Layer 19 of a small transformer language model trained on English Wikipedia (25 layers, counted from 0, width 128). Numbers have three digits each and are written without spaces.
In attention head 0, each number of a token's query is one row of weights dot the token's vector x plus its bias. The head spreads its attention over the tokens so far by the softmax of query dot key.

Query weights of the head. A number n stands for (n - 500) times 0.0021.
q0 (bias 0.274): 554408506467446399498407637643505595609615549537618564428627398643539527477478533478440469523626445426612654552526384505532660436466582572465618553512442554530477539461564467531463579690578463459527622462517403672603626617451509591402399576549444629486470531549613537574490487502424340516596393484552456600497521493576476539466561665627394352402500430583552437534575571496428457471385
q1 (bias 0.021): 640538489553556523468443545380453359591541512567519521478500429467567329335577528447584351590619402566483533403474435500493427498511507625534579361496549554553445456376541489339453357491416472510511548562514438489643441371436488514445487414542588386508548548437510555443335493547547465471441301431425537665570471496591458466525454617412444518409534473488600493578498475566557584567400
q2 (bias 0.095): 484476397511486407427605422543428382435398471539498448543413687414609566381407505621504552519446488447534470476375451337585392569631491490502595383368572492482354488418490489606561582535404467519578483531438505491449535522649504390656359506512370554544559408517595473628532498556548545440571445503500341407544491440478461520617534400536538528487564547481444534485422396549585537579500
q3 (bias 0.045): 567546432650506593507487439524403607413475570336380516526500518384449494427417618467444447496502416470515545480478557418364561355674467489440504543416488483544512591488477521436527465586479438593543553498406548476627485549548382444447543523513349425644609448504512618536547451582639519453475416505560712441427424534653436486498546441422435673522350559643447524489511424589510535601479
q4 (bias -0.183): 465676407419500567545602437417682378452451521458214448628450521513399521461495528565545316521454357666466500576482525426466519506500453419444345481545541487535497422507478420390450512385351526561510458584640465542649522348510516489581411414491497366528510576514351544500420439540515680489526446560398603534535443464381587393495510426509488349428511519553446594437444493553582560619500
q5 (bias 0.386): 599349413586597354487512599591465488434601523523568493470642481503570595498384510398481482443477632442372538544459492454508565515650527712428604498509406554540487446507498502492553537705438404471580570420588597442598569521466579535502617462484359511602468498589747443482565355506539373393555440533519411480487590587528564485394446578564618534561398354403448362554570384542497394407547
q6 (bias -0.203): 371386636423441458665500411399569571435426632573590636381489432564579604560563405425493439514442580515557500525539455471463412508386608523514477557520462519519449484619538415535585493518468479404479475542488355524610432567509555540491476547530546519315579603553529598507424500456331382431531375534614456473505491527443533357480412469421548431421506353440394434513489691517522417413407
q7 (bias -0.267): 553483611346524485627444446380530510522447419483532507573288493554528558387553520599407505506583448532492616454633520603510486586446524458604443498594500311403553475488558436485624461573539526546517390510480424600440626564529355366519419617526465582439457624505525370495559567621666480560539539516491469520516486507434424510536481364496448536630585332436476541361517584454485478377589
q8 (bias -0.190): 469351581472421558497442557513502469488353460511509516456468628527458432393576493541591505459638498632578530491523434609486413586454480333565417540432525494507419561421368467488356475319443514547438471654448505415478432403513531536480537396504554446564448503538400509498502457418339494586492504410586607552500437448543594504674393437398540419498528645431561487416542397448479562594538
q9 (bias -0.066): 439505561590438586444597522551432361633322358500602318514373377560507391543583593485453508440536384541534487495515497513576481434402448332543481426446578529428520481625445591500474402470502487484461428481483433454363374445463446445505297605578469541466390421491413412495510655508496584604406604484606444534513455325558540488516544476487518519597565608482577665388493414357405620552415
q10 (bias -0.136): 460376541517296430571505505519576432562371351515584632542436447647511545472483447432437526527541612470500497518705439596513377435626558586610485659559505559392366535495422461511479524474572494564525445538593527606304514761604525433485546486604464573371560582528451622401412527511491363569496529481478440407516519478443576360551460298422432627312526490472407396502451542531534505516483
q11 (bias -0.040): 333493526487448532533513467502512472582471490484451475564463504542466412548455428424577354530488356570558495435486614580532569399404452438587487406446594502410587572436413621444378388329354611460350504461572401476353551464516444553518492490496500477615548503541476543519482580380401506412391500396478446444495471502522404487603480474516408368343634538580531448615304596439455509506518
q12 (bias 0.065): 413483437495513477456383630502483471554470529408614683542444459445608573509463345399493537439388525500312361431373624349507575412420545515434537454422613577481524403500460548657590243424542479489541601434405444544472495445612372569626507457387379532556523407538539505468502572496386489556469528544545400465485601589488551553414500525475419473480479475550439607554395488546556562553558
q13 (bias -0.015): 342623486483617495484531449474485398518409389600440413528498373583542533493490616510648404557513328669492566409613394495513577496473423376648486347665589423398428450438557600495349507458438558554471538471440489540423519393380430471532378466588510493500483458530541507588528642437476734477465549451493394491535531579344389424644473470491366489453626563541529387575452515442443558446478
q14 (bias -0.130): 359542440353599514540555533442521491479410455509514568431456489475462267431491472534610467531519371500464533553476498448425403490444608378504496564546519396541347436473453500386388532602498512573415493502304584526478487377389486484557354531395531584369466471614438609600468566473468635546379529374646536550525491480416496511615455590423434629496574614563575472467413552478367607479452
q15 (bias 0.331): 540444450559623446375419609551455487513584588403495479460482457495633596476472536451588502583554420537446402574454586430478495435532672519556545472538514558729459365584437562470625527569456464498419519462531497429565471502507525550442507457424398476629470432527498321544528552643388437371492365503536430503459590464477368546392556601492498399632508372459571507573511458468558336560686
q16 (bias -0.123): 397537599569480587518387465457522532520467379592361594412433421441423338396448529502495379566547508538579638680498397545487418450598558592552522520459369533473398519538539450429508648491496553603573442455617605484417524775433524539586511542661590502406454545493430569455626623451468500518460552548541400427609548355403530569583531498447385522568578491544510441537570584509675520373338
q17 (bias -0.053): 619544544381559410462526555394530653461576630564424486513489511456466354469496500611500507448477594570517482498537523624565557520445548600403434601506463553489614650529586474562536440571437557479544421544425485538672628526480435510697467527480605372650516537519615507512507322506466342576476498580383621552473450406605552536505460506504538474551581577551546538473496615536587385527598
q18 (bias 0.239): 545525566483546310539612468634330444505618609608597444430614360440518700519662424458474484429377459600375667491648455364563572472442610568406485442359592578362743526438474537753637553455666516405488457427410571489593732469521476561683332543524482511572444453503623382574725395558398481478703374595443565538455566326617494515427450477466500396640555372515495590571619473457515307413633
q19 (bias -0.448): 460526502623446500651658310500543514648492444611336373593441413589457500437486560372478408511441418402518462402585537485382585571508472389557346508583634302497383574551593385482546551390449661531536534570626682607451383605511413503455419510423591495461661593529582531412560681553577508541319605585546644398574473555433597386619573433508503593599597475570467505409456449520724742523399
q20 (bias 0.137): 428520583560568372416558552473377577582495518432576625500562602468472428383512441553465596412530472462510525503465539488441397389535572513490498502507335594510597424570506550556521457406476387377422463423361424466557540398567561455500531476489532496610404382545478562628527623467364541518564493404426294662445521460432408450441361538380351424305629446576486600441446464494337466498421
q21 (bias 0.068): 368530430440524368440517615550530388545380584385527511513515614555534519578433507460576477521421431498422539467547486409481550449511671382517522450536502449462430494525492385436536600487492578565410480523500610534413592476442533442496566545439463590518428520470553340586489483519409599523565692582528507474529547620400654469529558400464429609502533568578543528604393569498339552569693
q22 (bias -0.290): 595553447324453459582549447522424513564747575523550554456488550599461271517599505508488454565660519608581505394471550607445522612455559379491386688495442446503548563564466404519489444588405607488518437607594646461511466429566465636505617451463607441686410592549572630473497489367430502528418405503397692515514483397408473381365423441432558741498453490579500505441389408562460429481439
q23 (bias 0.022): 490545469490449632524563552581523406607377484597552551626459407410480448507528433408444492370553378462313453465547448534508591533456457544494521405396602442523437496467631659470601558435623562437425498474354459466448531358460482407525514461456482605352500557474545344619451422569563657598518541461483379547511498391427573413435326513631711448510602535570603714484537394454521688500457
q24 (bias -0.253): 483576629578455500552582488500490416517505597577469400455507539722550634443521435657456550364599449551497549575532471544513691512477445455559510569615544498478515560455610518429510491360536542504439490671476453424485590608377444483321581576472384559489547679482567540376519368450542378546483616621464512323456379451454514437569505429561527454605485509483466397520484493455527519396410
q25 (bias 0.189): 367564428443379455467541484498551504526403550317519510350445518452616620605427531498461500571498497460407544605468439448530442465405359513522522516545520580347539431490398585503500534312500429596463566500389549397454413467517424370434694498483480465369514434381544365701481612512412594500508494416454441481446594456521584561623323496557502476430577605437492615563446398485371425537502
q26 (bias 0.965): 413431349431607336440480560567437534420576629407713792240598579287690666797246255459391505763601719409371793484463281426751401304525531825309765447451290686474595182500532496793654461476578267500475608171397311486473568473632672495729396365537389519248474325379436419479422298539396518214659020460461159518655638769617305581346343752477419459413370415589560485776375837528420162360591
q27 (bias -0.059): 421484509528567507431517590498447517434361375511525471426414513523504408465551589441550590400516368466545500462509530306471487543408459361436470432586648438550565464592428446519461581598492476368555562513379640464507420409437492476372444607412360428557437470468521399749607591418506611492578583580474513458397591410464515429432592542558538520504551482544546502436421388429402534516531
q28 (bias -0.003): 578664488493489349474530541436519562567542500529445455429372518570473699504383490583584544522547319513378572473488498517618571397525358382496461467399531532571500548460489481610510433440629412646474527568419564469439398415388316538627393556427498504554538488527569613451517497492442559429435540571471561445444332433649433372510514543391546468629477410570574592420422566470348440537500
q29 (bias -0.003): 489380522482713466490475711475389476420545536513540640495434546336495538461602427635518569615448517495469530475574371456528477560335487543419392468505684541670653704505561627489409597420476594481560521455591422657537465545516601472337414488404377398488566488400283424588497469460460384522427545453609524552403576354484548573432497468474629309545583528532478480425601453429588605589445
q30 (bias 0.026): 440565580437418417548618498538464584470500529409533603427598594525533711530609574487403649563719516374563561563573503451500403578483324550454536488488577491618578425462357537543436505540583517543564585528391407467624422574465486538316539459525394574468575578531484378568401436534531486470604480375375520407364656322566567448505381634593514273507605576482536386454507540482500398390507
q31 (bias 0.145): 451627485500586484471553410582465458534628473514599546563398406545588569562548467488560432436435648517415424544635571447475433592500577580538506422630543704365450433500539410613629463577498400506584487557514503655550441581566437583495509441439454398516514497452462534442437559459386542481537410651571539409555549655494460470642486524539494594472464346711578491612466558483548371473539
q32 (bias 0.209): 517323586491560564441527498522575471448665433562563464540727484531635474624663502424495502405485442471457425518389401534472493473479555584563454638543476638471451423469528474407480529421479500452407475426550451585610555472441472634432570608578500513576491650491379554475380553524362430393494466408457415503636484549444477528434509500603476454475440435461444347628593592383542391515599
q33 (bias 0.204): 607498522592543550620399507473427439524604437490580490689482419505688434551592575536445510537458472458482603548577356562556556404502445713504512583459426524599507393424540496421551543543526495587451519411519409505638426553396480515419338572539629469527474569507448538453522604536494371439320522455502552503585518458510425549420519510572440468637375451356534407537526636431450328491374
q34 (bias 0.042): 448507557491556576623509514467553545284580592471488578558595470560546560500505570374477520549443604529412568633628413397346615397514431595512502587624451545574355635462583380482551493572466413563428471387435482531648540613453461519488540578550542502459524578491584578473421237476460509419542453526566566602593603521590536402406443573504480519536417391510464358515505633521483469468394
q35 (bias -0.008): 569483544569485528476431489476585447462562618579413512511593478547574578540585596447533461440536537457663455498474509538566585365601616590606579632520521521472507466452529559287490568535452500458346451498565457537577592666388510459367511519458565534349562590585541612375425429520476322451463473518496730465533595475492533493436637632463500448509403450365504399595565539533466413527475
q36 (bias 0.159): 705580550441566552588439411504599481450565515405543474622635398572573636539551538573550404549505601359433536505444454629482491561548380609459514421475551618431461541338603440452452420522625471517463485450429390502636568520346419508444607494449488524473582525533571521424479400526575432444415385542480650522503514633649574549513439572475623468484531493565488331543493509527639364577472
q37 (bias -0.105): 386520595452474488630459477404524584465429378641495628444659473490447614439425548333470468591468680547462604628633425446503629469646512530541444629601446459529463562500629412482462655439502482379507460554543526560587484603564552585474612610502512480225436603500544493562402455472448504426506549555466500572479562578521559430424458465481560425545566544425514435545556649589594457483505
q38 (bias -0.271): 298607519457415521493554596427574573539374412481507570432547430529425413483446424500502532482566520511569450604520545488447432586383467289531488526567524474533534664528521517572462507371610555515502542504367549520452482391516502563533596457460561489360498455567507458578358525411307690657438655419480484541543401447514536523568414420452471367513574677642516558509502526498449588513449
q39 (bias -0.140): 388426463556500614535510404557453533418336636405459627414391500474482552388497358441556548430495611486516544497584567400405362462357615405470436455418503650533468518667412443527560529469502421549488539595384641507530387452535410498419566447562508519570690534610384591429549476431370459593567383545595646332360422500507631475576389411387583463421378577461444709502465548507458526438560
q40 (bias 0.237): 600415519478558513399537689610304385507452543386570474512500456370468380599563664459500527473543451526424571435529406489470609482448467551494556409398424630503730500607612580440445432544546624474427523435420603517536454416360584521528379528542516347659467490495492396540500380476466571462539470398385447524506466517639424540489604520593593526546666523613519742432350377468444391516597
q41 (bias 0.145): 556434390545542341406585469690435404426582503367505407585530556547595655621590545478401625433434505443587338441495699424500353455521586531441553532398545567502593466539402472518552595569482446464663502537621540484432324554481478415582480484451462509830481507459556502381379490492433579475558496443425524370394460495504528493529498509481505572410383467485436509618438361467399582551534
q42 (bias -0.234): 371541543555408517451555608546490498532274438547590512426332581568509363468444475532562428449531482660521432479575525469497418552377557347500477426538533415490518498574507557550537528394464558437495470544280551442404329366520549496559477444493464470446441452458464502505485555425367609702399643407576448500580438495461512502585402439480521486512682757594558641401423485540428606547571
q43 (bias 0.229): 614392437472531515514519533384357510427617518488579502525551551485532503478500542481537422487553590525406569599500569490456559559564549509524551629599371641429565549546524468328510452585600518478507500373390495493560594410507480470382502604526508538539389532539495399485527438572521404431481504575370553455660507521638389567513414445552317486607540275607404576657389568602543261370565
q44 (bias 0.157): 520548373474518360425498459574583566459580366502483613532601420525570600518498570286389523412413573486327523578566490439437448489634517498453486477505626583372485414507542431625634440495584455464582353379582610572371571536690529478617507496551467466599561513437615446551560395535489482487530440707488478591524580459407633471447522472613516642451412418608479519437534703575554458616515
q45 (bias 0.383): 610396427606549559425604422551373379433567613483414357568634525500566582539591564533500601561544528447485490512483445517473495463580467413506478496455375641613447521514393525288364640511496434686445586550638457434543513458365536401395513536626473407621507495518390551485467383500593494414558540479466547571528543386584572440583500411525476540489399440433445527513475336538483505588430
q46 (bias 0.212): 521438514621532445380578486687488453524533565462572514518632472461626486546467439483431704436404546520520381497344578520335396473486584388397520484414476574543463406564405526571556541477432402617507525579500368401520386422519569496599469470537502474546422406448433573443531470498500618513730457460552403622464450481533600514416613661447531538350488484498468455409456445532394391504502
q47 (bias -0.084): 475514557511571505562504552519484483576416493477465578496401431558447486483329491542427430532550576453442451512529488655552558516525629521490585528384597333437333520567424403620507515450608510582480496527577523430389472751507419537587481441521572608532516586476584347411656507586437459542455498599665468516610478525474524416495374460551506563663702532576564465546511541512435582487489
q48 (bias -0.382): 334471680498387440592425424468659485533287351636466461459416525663493366457444421500463484456575685442620479478511484543503518495533544404466476546438550241607444443572493432547428446296542520512431469463479497498367454568600451509528476481540446509268539649512621544341578357524509477500413612526552443485562468500400574421481397470383391503541554543566520483358429626574565660521428
q49 (bias -0.309): 528536612375508570630574466543637597504495614507493509363411525538451664549516453535531466433567562524559536415430509493537545514446463523618537489496483315414620658528671471579614443480544542424559477488465687546537608525461401488590554534588474657569507598537534408461360473461410438513488556467460643435490420514472451498547477492432448524559539529507383360555394525413529378418578
q50 (bias -0.268): 502535556362406631578579403380639558569582518559347403548671509530485439447512608410512482617472482536526480454470564553392580605542437397520447495624510544524450600456530468485344530560589645564588529613490439507604503559397518504517583524520620549492481605489492594649390420500624493551423642508530647441398516384504615431513474502485498459489492578403471516606566512643722594425486
q51 (bias 0.232): 441403500585636549475618533512412458432554464458460404458343488408570532586493550441592485513505421397448558510418620513437610466483451431627553502549538525460614392677651652333516567535555371493444389429433567451563347326446469698441420475469548606455615480581452473551428660502619608406467540367514395566471535457453418519555615554557518492488556437510500537626428534546515340496476
q52 (bias 0.005): 510607467461619508406493638559378338498482545497508409579321419572545479463673541574620466483447465509658303439571531474578453520428594530626542443589640461413531589495394582478440577608423542447475510521528552467492590540455360579654394516528445493593384455708589399524485532596377436493518557500532588421511532564502505560530681400561493457717522574448528488641468477466466487454684
q53 (bias 0.081): 342463441530547390365429552615406436420398395534539529412500603436500530531535493397504577474463471423526450446488475361488364500487605417461661419511628403478498334529450496476531641553526466531522576483394456555471430457405559450480415498455465551456473412460461447565514569483431640486646571413583407456454509541339555504476456482528548672487606458516496525461480449562419557545558
q54 (bias -0.677): 464537662532394642642471376521659582595547453668483539450378562579392533393599356492414625398442622599646344456457625598447505614354450472537416547437591353441549651500611397592631403466403644459648471655522488610491549571599439580517564530550517518494597599450538541358520494432547418612426630454481605293488316508356529451572426395490583409503537535500446379449503461515613492497475
q55 (bias -0.131): 439451535449361474554386541480265342714466295489594495507576393460493452464589589516439428470459475557578557531516513464413690555536553498542553557503622454473555618437519644391537475553602600408505502587465488483514526606416586703405537563613549507712550577468467602437537618487523498614537591626386550365471421500621470646514673433545498664473583275462476465486575574488632470464413
q56 (bias -0.527): 469468645610452708631375340465570673494386455659340534421394482503390478400534446522440610479387675439582367441542595583394401659385382517526490610432541466572372655556497359546520450556383493523725558542588395488550603775429466530534540494537519426511580472456381558471566520510525394667330629562728540280500390518530444512656383410503561363634454609481463345333703515547606727401454
q57 (bias -0.141): 460524416594485519394502455582387503517463511481426479598512532553485397490519506442482600408364429477553396487288642321451441518494588349476462568595577530427476524527413443359536537581375525523518549502441545553460475416591423561510448536424459483512562415504485572483529640440517537555496534514472599440435484512447567447435529440421551663508460549504470618451520409550494602551552
q58 (bias -0.227): 577660551495353589521588462468453512560538417705529413457512432706429456531567591548460642507563366529678552454495530422531554452406548403468502556633426586478557407420395440536557482479418568405412527496368437457583430543543375580483379603393573529586495500573467548482534626422500342493457472580357642466453544298544475431523553517476556481495604415389506509476380529613513372467526
q59 (bias -0.012): 542685431343536551488496466439514519519544463493434509491469579450409405286553521521502439616534383572664605490510481589510568447715516521494459507491538436554360584377378562362263511584498560513445494599545472535537409424385481581458453642489514489420528549544565599515549403510467385436473418487583632508525500489525538438603535561473406479461543587366592588485509539548502557447359
q60 (bias 0.051): 495547450554601651546508523478486504607668314628556513550540439468580411544463462378444517534624545406573481355569465492531618429420521541522515317598636449609692370357585502615647618613448538324549530321623468575563412374545627626505439329378610524594450506513368261536508506520416517529575400550480397518557477456498492565509479509580666479465463422345502495469635561505489511536468
q61 (bias 0.034): 531449426463411464502386465654424567455571505407328634565566493479514481561497372454433645423479536454503545608545555473533510654598394467466498613402627519366436414382429358525588412517537553749568456496479494568395663641480481452546493467593540561689569414485585712481419451548482602427541470426347561407453562623559520429555454495500577672563401384655465381495525618565583565559564
q62 (bias -0.071): 603594510361527412404462610553418502480512505732490434507339656488480479405415545507571449526627516575588600464617453523636619602452493438433518546519533467530715526417428484469453537451535563469435512512480455572445737500583456500476450522487477635753410522579350519492567477415487419399593507543460561511444533505504402512484580455517438514643592244528446449440330505522508505475619
q63 (bias 0.026): 515513517377438429509289468498401441615694468451497342416597493521550512591546510584466665572603603490438609661479391595527527391522439472519423614473450586592590382454586527573350546512516517521500366437603486526536477446593574612485564458512566392506627475469402556492611419427527525486417374446517401601409473530551529475582364343466545540486538420299489420381789487511521427461599

Each question shows a short text with each token's key, already scaled and adjusted for position as the last token sees it. A number n stands for (n - 500) times 0.00059.

Then comes the last token's vector x. A number n stands for (n - 500) times 0.04.

0 "per": 386494539581685521570443461357480568518497506444537716483437611519444609242544505445512580491573480442505521584442518648514635376531542619391381342369454707536426274432432446156528514491403581
1 "ty": 434564546539599492545450476355405500368578552479490633492442621532380545303684510455561458639693391382530598615526502579585558326619518666363472318391408745574438233405406384205571496504408600
2 " be": 523541520530504550476457402441321465540478486472314639543455582577331697408639522481663471485557477494522592486479493549592700307556539642604516381334413618528429234418370473292462600449418556
3 "a": 550556451559425595480426486363459504549532405539285549589422591458268512346612504503619592528647556577513583638503386564552439325582518699431469388407341667627451338386451463254468529394529527
4 "ut": 503491487512390621461391492358330540585418385533338626567446509364416563193512509362599464361369643467508551550445469530516467388524435566532486401380391693584412442380514459206458437547548542
x: 536472453492572523515507490521417528488537575527517523508465471523585484534444521515414576489545489491444523502499505408469460505464443575451516486448507520467407508508454506517489595457489440501525560553472540580549500444510517470524496519532448466494495500441579471529490506473433549436551457546493520497509497526570482484512475457468518519503614472495446514520481529520480460475475
Which two tokens does the last token look at most, in order? 2 " be", 3 "a"

0 " educ": 433515535568571528476485482433336549451486448500430589504491458421462505413531495477582629489442484416508491553477512481543507422556413643402377421483473621555437425439495486373535514493521510
1 "ation": 467569538582574533482481478467365541464544526494431529459459534526470535342589505529542494541561424429516562548484488541553583411549510623470430411365421616558475349457435457330544498497485508
2 " school": 537573527575494583447443480449386543474512510502403521462459530517460523367598508532537512556546399507537615574477494529538564423603490641446397423380415649565462348462420475406538541444502518
3 "s": 553529516484528519490447475442424502494514522499396523460442542480423533359642507528590482566584495572556605579500483543531506385519424618473395384372417683549480346429437461342560480490491519
4 " within": 522500499482459554485417449411429497515508482510393535506448546506442503284601522514574456517576564564539600557510462470478565352603554605535405371395434677528461326427435492417469552527453565
x: 450479513473528505354476464545491449519390514448515507471525389482493513519464514494490604423491529539478537509517577487549460499365507520532603537546415625486463485546478554476493489537464040495486464565533496488484414459479457497437503440597452515515492544500549509480534421473587526396472587470511496477483511514555568450554566478454443525427492607515559599580541493471460452535453
Which token does the last token look at most? 3 "s"

0 " original": 434524536591565538465439490418333553478556556471267623433442622567432515309606519551620533559553484414474478567464541615588680416563532638421372410332411619477477284360421468237509524528492581
1 "ly": 495500544496546541480470493472420479558541558469321618459414610569322550376652528543620520599578429496511532512479532578632601378537562593463450392365432666443489289413410457293428511523469674
2 " con": 530508531545506546508400445465387493621465463468389588598459642441524589346421514486615476365455562519506465507411559599459618388485657610596394449404455574429487365454456535408407576557482603
3 "stru": 530576479543557594515527484462313540482483480488450572603462541365387565385520501538619566444464484595545507591461492570494551372557550624391403417404441670486469372530460472262502617469536574
4 "ct": 550487447536473636503432464426242505514447453530302502530432576498350545333564512530625541460531562643575563534487432545569621391530548746502499374261311714520503315449439485270443566427474598
x: 485537561488556558479487530531418503477489430450578549492485496406622522525488474553419556502520545445499522474562457428456472502458463515517543459554568519467495425458471542538474561403558425519506584515500547502525522505541510420491522490528529436516516493500447458543453463503508545383562458493549499520575482502565414459453500400537516526464519467466488525484494450509540439533440
Which token does the last token look at most? 4 "ct"

0 " oper": 402531538574615517503498459432317561506500477478401599479463525371460486295551498443578587414462462345495454508484451524549612400561484744506284377342454626500434304436474511229593434564483554
1 "ated": 482551559507547510519427478472387452538513522485269613454415565628436552279620507532583490533618414468496526560466512587597684402464496673536452369381418622556501274420404472277441486478444572
2 " by": 515565548574511565476387436450383494537545511499317545520427608495425493240625526512621458552604457481539565538487451524540630313555579626580366365378423738501478308388409480352481508511411633
3 " the": 518549540515502563464384461328333539498565547485360565491437578570457499293623534465617466499563493564587572586494443504552544338593579655529324393349460639452496305351398478303526514599471620
4 " M": 483426426475382593563517468344282578535526476513282624482482471478401479270493506455541565520482633536515549576527433511535507393541478570557401460445461622546468427425488468336506529557525526
x: 536518480460533519504495492497501463491553490426552537496551515493561517494513531445493548523462491476458500549511502494476498445554508527548486533528467462478511505495522475502418505518488506480513478421469510401580513510439574505465441546518470499498485488580490551473513538511466497330475530507462439479530633533493508513510514555508482522462474451434474548580500491484533442552444
Which token does the last token look at most? 3 " the"

0 " was": 509506524527558541429428482534314487589540555488339509495421646632254633368688535539596455551625530506456498491390453581656712384569570660571491378286400746442540206392360463222396500486381612
1 " most": 493529547563609598478431514470325568551543513486216568506387676503196551356584539565621470538477338497505499619381485614616598385702592636564317392344385767415504258325402449340462613459546561
2 "ly": 495489564492562599480432474534345446619517554505229508488380667544212569361637538544677479582582471479523501504436470554651634362526582645673470389344360721395520269343395461316387504482419656
3 " r": 556508492539443622467471476413333528528527460497261614550483557512360519341559516489709518377564513540516519567478419496482558372579442674521321444446451673528499400291462494227416547433568493
4 "ent": 558487437467440631512462466347294483402449449512362495525456546554280545367576513489518497479533634611517575588509448546613618378615489781547407408380387723523436286374469435190375534435401587
x: 560434502512524511470506496551477520510517507477499499531517545502529530411460471529469522560473597478554514512527448471475482457434463518467495511508525485461469421488456461545529493488527406495484548497524496479505495444511485512463443499452530518482539433434492490494539443505493500349527382508511483533564518493524466458494503390554498507496555505482529486529489496473439478550468
Which token does the last token look at most? 2 "ly"

0 " co": 380490480554525506504562459472248561580521375481333632556458605370294573221499492468520551437563399412560523577556400411651712373544649694488503488260377621561423289540456458147438594444443551
1 "ach": 418601559694635552439434470404348571384587507493469505450444606474455474266599513468482509519576352346518531562505456554549611382692582838467345376330426785570440269411365442238596605373476603
2 ";": 499545537540591667502411441372387529582558531486475478472441533480423539108697532473477515545684470502571524571499457492501566379605657674596359336350440728478484257400390432212453615464397542
3 " P": 574466416499379599558533453372238604605546437519307590518492615413239516189587512422573540511549630555567555588535387446493495396617568641595362465362422704524454350388452428204495492475454494
4 "enn": 584506406418390574614467473245312587463520476504314635465508569474462458245419504381550469449545717612546579661536441481560432392698484667552308439397473580437387393434457428265543497531455589
x: 495542536530468484513514494554479485553498520485521473567560547441499510548462536478489527507473546509514568477535514483486536459582474546429490479518493490548484490428409482449449541482471436507553485496484547476513504497442497554405451537435506486459522499514495588536543439513517473426553485496478527586499513546516513554460544486517485515508530520522518560530516484492590471537509
Which two tokens does the last token look at most, in order? 1 "ach", 2 ";"

0 " December": 431451556505686520526518506473307648589533467494312573513454660555388633260583494456446513414336484369455573456389332614583667433459416715586385388329454674546473338417422496194574494439484436
1 " ": 495587570533684561501543454348384579486546496456511587458473540618405641219572520448459463431466557375508505478464429564542678436613671675475444372360484664465487238497373455190479632503413488
2 "15": 551622544545635579616450465297475631518520455499444454463460621482419612262523504510322581506439437380562585621451431654442758426514492784637422417274394633509530304442431491201490551512415387
3 ",": 497614548446621559584451451398387570520577551495415528483438607656329607211605528480536510476476459553610509629488411524566652322551665761555392366277480688481509201433358474214564568528454565
4 " ": 475516459512559559541531444305349520440540504458434515492465585637375589199564526472498465439488458686603593577520430598529664407711624731512368374365465754442499222480358448177406631492446532
x: 472491508506523487372530546535449453537483479478542438519565481478600550489530458518525513470520519534519485506518452467524461540514495525525547525556429562492434530489527492479501496534502462495501489502465486473526471527505524494496529476514445464529502482525469498452475455468496489520517451510480464455513565511448566477496509457510489514478487528503518520576495520488468566540417
Which token does the last token look at most? 2 "15"

0 " play": 363539559614605575486415478513219493572521538510172556446426489568333589303636507567649516580595441403508424551419509614630676497619581668514418360334356743595442259418442427163450542484432485
1 "ing": 472562575631460553429400442510228441533593561513192507472427629526407488294620518573745385600724342418508518583444477612555721416581505716566408365366354714523484325376432457312414491548422586
2 " on": 566540524577458561477354440463304479592550517516211565520391631452450477142655521520731461554658427504535563568478459526583687306548599604590381312372382747544427319372447457259435423564405640
3 " the": 554567519541470587409363446299293539478587560500284559470426519563459471237642540474669468556565546566601627617510466504570604332627560664506304354371435657461471300324394452266510539676508646
4 " ": 475462429504548568518539431398390509433545519504332559466442475468422515294488510435610577484581542662537621602514429527531619416718621608442317323446436800482412398572426429232470606595508598
x: 540508448493525500327536526529457467509515506431552533511480497495580538444522490462454528468467535543534484463539479478507485523561512525543548492512464587457473545475496457500488459527502507497491507483470466499559490476485504480492519478495445515520511478517522566472434492464527476492532473483506527454518538523518507495486520498503476520508487488518479514543499490513440512499465
Which token does the last token look at most? 2 " on"

0 " L": 415540568574594565445489454460384561607536441503424668465469519540291588328629510437593560503463396487579499610450430482596584414511493637498406413416450655570428365404437437214486481448453488
1 "y": 531498513519428554472399508376376530538523458523341547584476555319341475400565506444616521584508303509625524668449459550554489369534408629592442431501402700492395413460510396346428464465456532
2 "es": 545605532495545513537469472414418488508491478534360564449394620416369560327617510419682438543566345494577604588481467563600505351515362605543427326435388696539406380367463399265533485463408548
3 "he": 606597461470428525547508501435474470473518431527425665539423592386331525399511501428545473546624513571584594603519467513596478352523469548425519384424414564600412389502439414372556548476470554
4 "e": 577541448428495460588505450412349494470489416552378594491421580384367545317601521406596481477483637715562575603520471478527422325490398572500433386420401657516380422324447417276558588423375591
x: 499549441473542501370521438540444481506446507508396510491512496474475514485471510549475476541487437479525498514444487514552479498498499517514466496462486518504475558473418488436507498503506258478489499535501505462571518451500472474473574450495500523499501443514496479456495485515536582325501452475499495510523492525548518488497508481507534519493514484475516564445547479474487532560493
Which token does the last token look at most? 2 "es"

0 "ed": 450488528524560513509438475433382493507517510487386585481445564574449560352646515493593485521569489442477522553467508594578620392474480646500468388399432624531475315380424456291475488477444562
1 " it": 490525530538496523456445493463388463491547529467360551487441519548380569407697513505571504587587464468517536518501500575616583407503538634502469424447447651524490336409439431293426484483450579
2 " as": 528517525525506544463393452488445479539507499496341490486430581507398549365624530520648460536553473502512537490479480514593615355504518655593392391389440689460483330434421480400407575476454656
3 " the": 512532528498468556458391458334369515477535519495428530498435572577439525327632534469603444516542483513545533535502464503550558350538561629557413395364447594473496316349419469334489543556462615
4 " Fran": 480477441491422544570485491350409563589485428513332607532446537378408507458434509418533599471465638574499574551498520498527476367541495607502384470532519616524436468425507460311451527478469572
x: 565483480564555557405475390548510585552532537475522463533609485513448544566477514509475478481530443413539522531534393497497540459528502471511526441465416607604483426428517513458533575524568480475576476555363497524551566510461557541377521448512557440496471495574518517514572481423517574413546496558507461459407502538513452466498441562542496456510442421468587479501554543505512416489489
Which token does the last token look at most, and with what share of its attention? 3 " the", with about 60%

0 " w": 392477543556563544436497490443240533484501387541295697549452521591367575290635498457452530454416441379539483587429402504596618438541521649501469418315437596694431282310442471221482534389519446
1 "ard": 412599576613639597443491469422305512358525470525358594472437585625371556222658507496500349491496344332543602561454453562597685398593465657466452384357379710643418258364395439244476570419493552
2 " was": 516492561540512624454417464470322470628521555485263536477395668594262633406669533549643464596580493524551562521436417551658720323532518618618457364314396758449524219391344458243408474487414588
3 " ": 435536481508624603526552454441320468489528465498426513507456517582345639290502516448485461439583492619553485523482391509528626444620686651540530403456431760535476317469409424204367624457443459
4 "22": 506553457530554677655481458426377549553551479535393379510439668511392625181439506531459488455491505578588467612500461533570728456560519717804497462364335703490563338380419439183413528514528346
x: 583565501523518506419529549527491494554500491520471518483503507493481519474488546498486496535537559454513442470518495458546538461492555583539529477506479558486465519495411569490486539483499482515491540536521527429500464579533556477503491510498449484502510345510511480517526553508477476484539529525531410524486528496521553490462534515534460510514548509479558519563532510525476503525560
Which token does the last token look at most? 2 " was"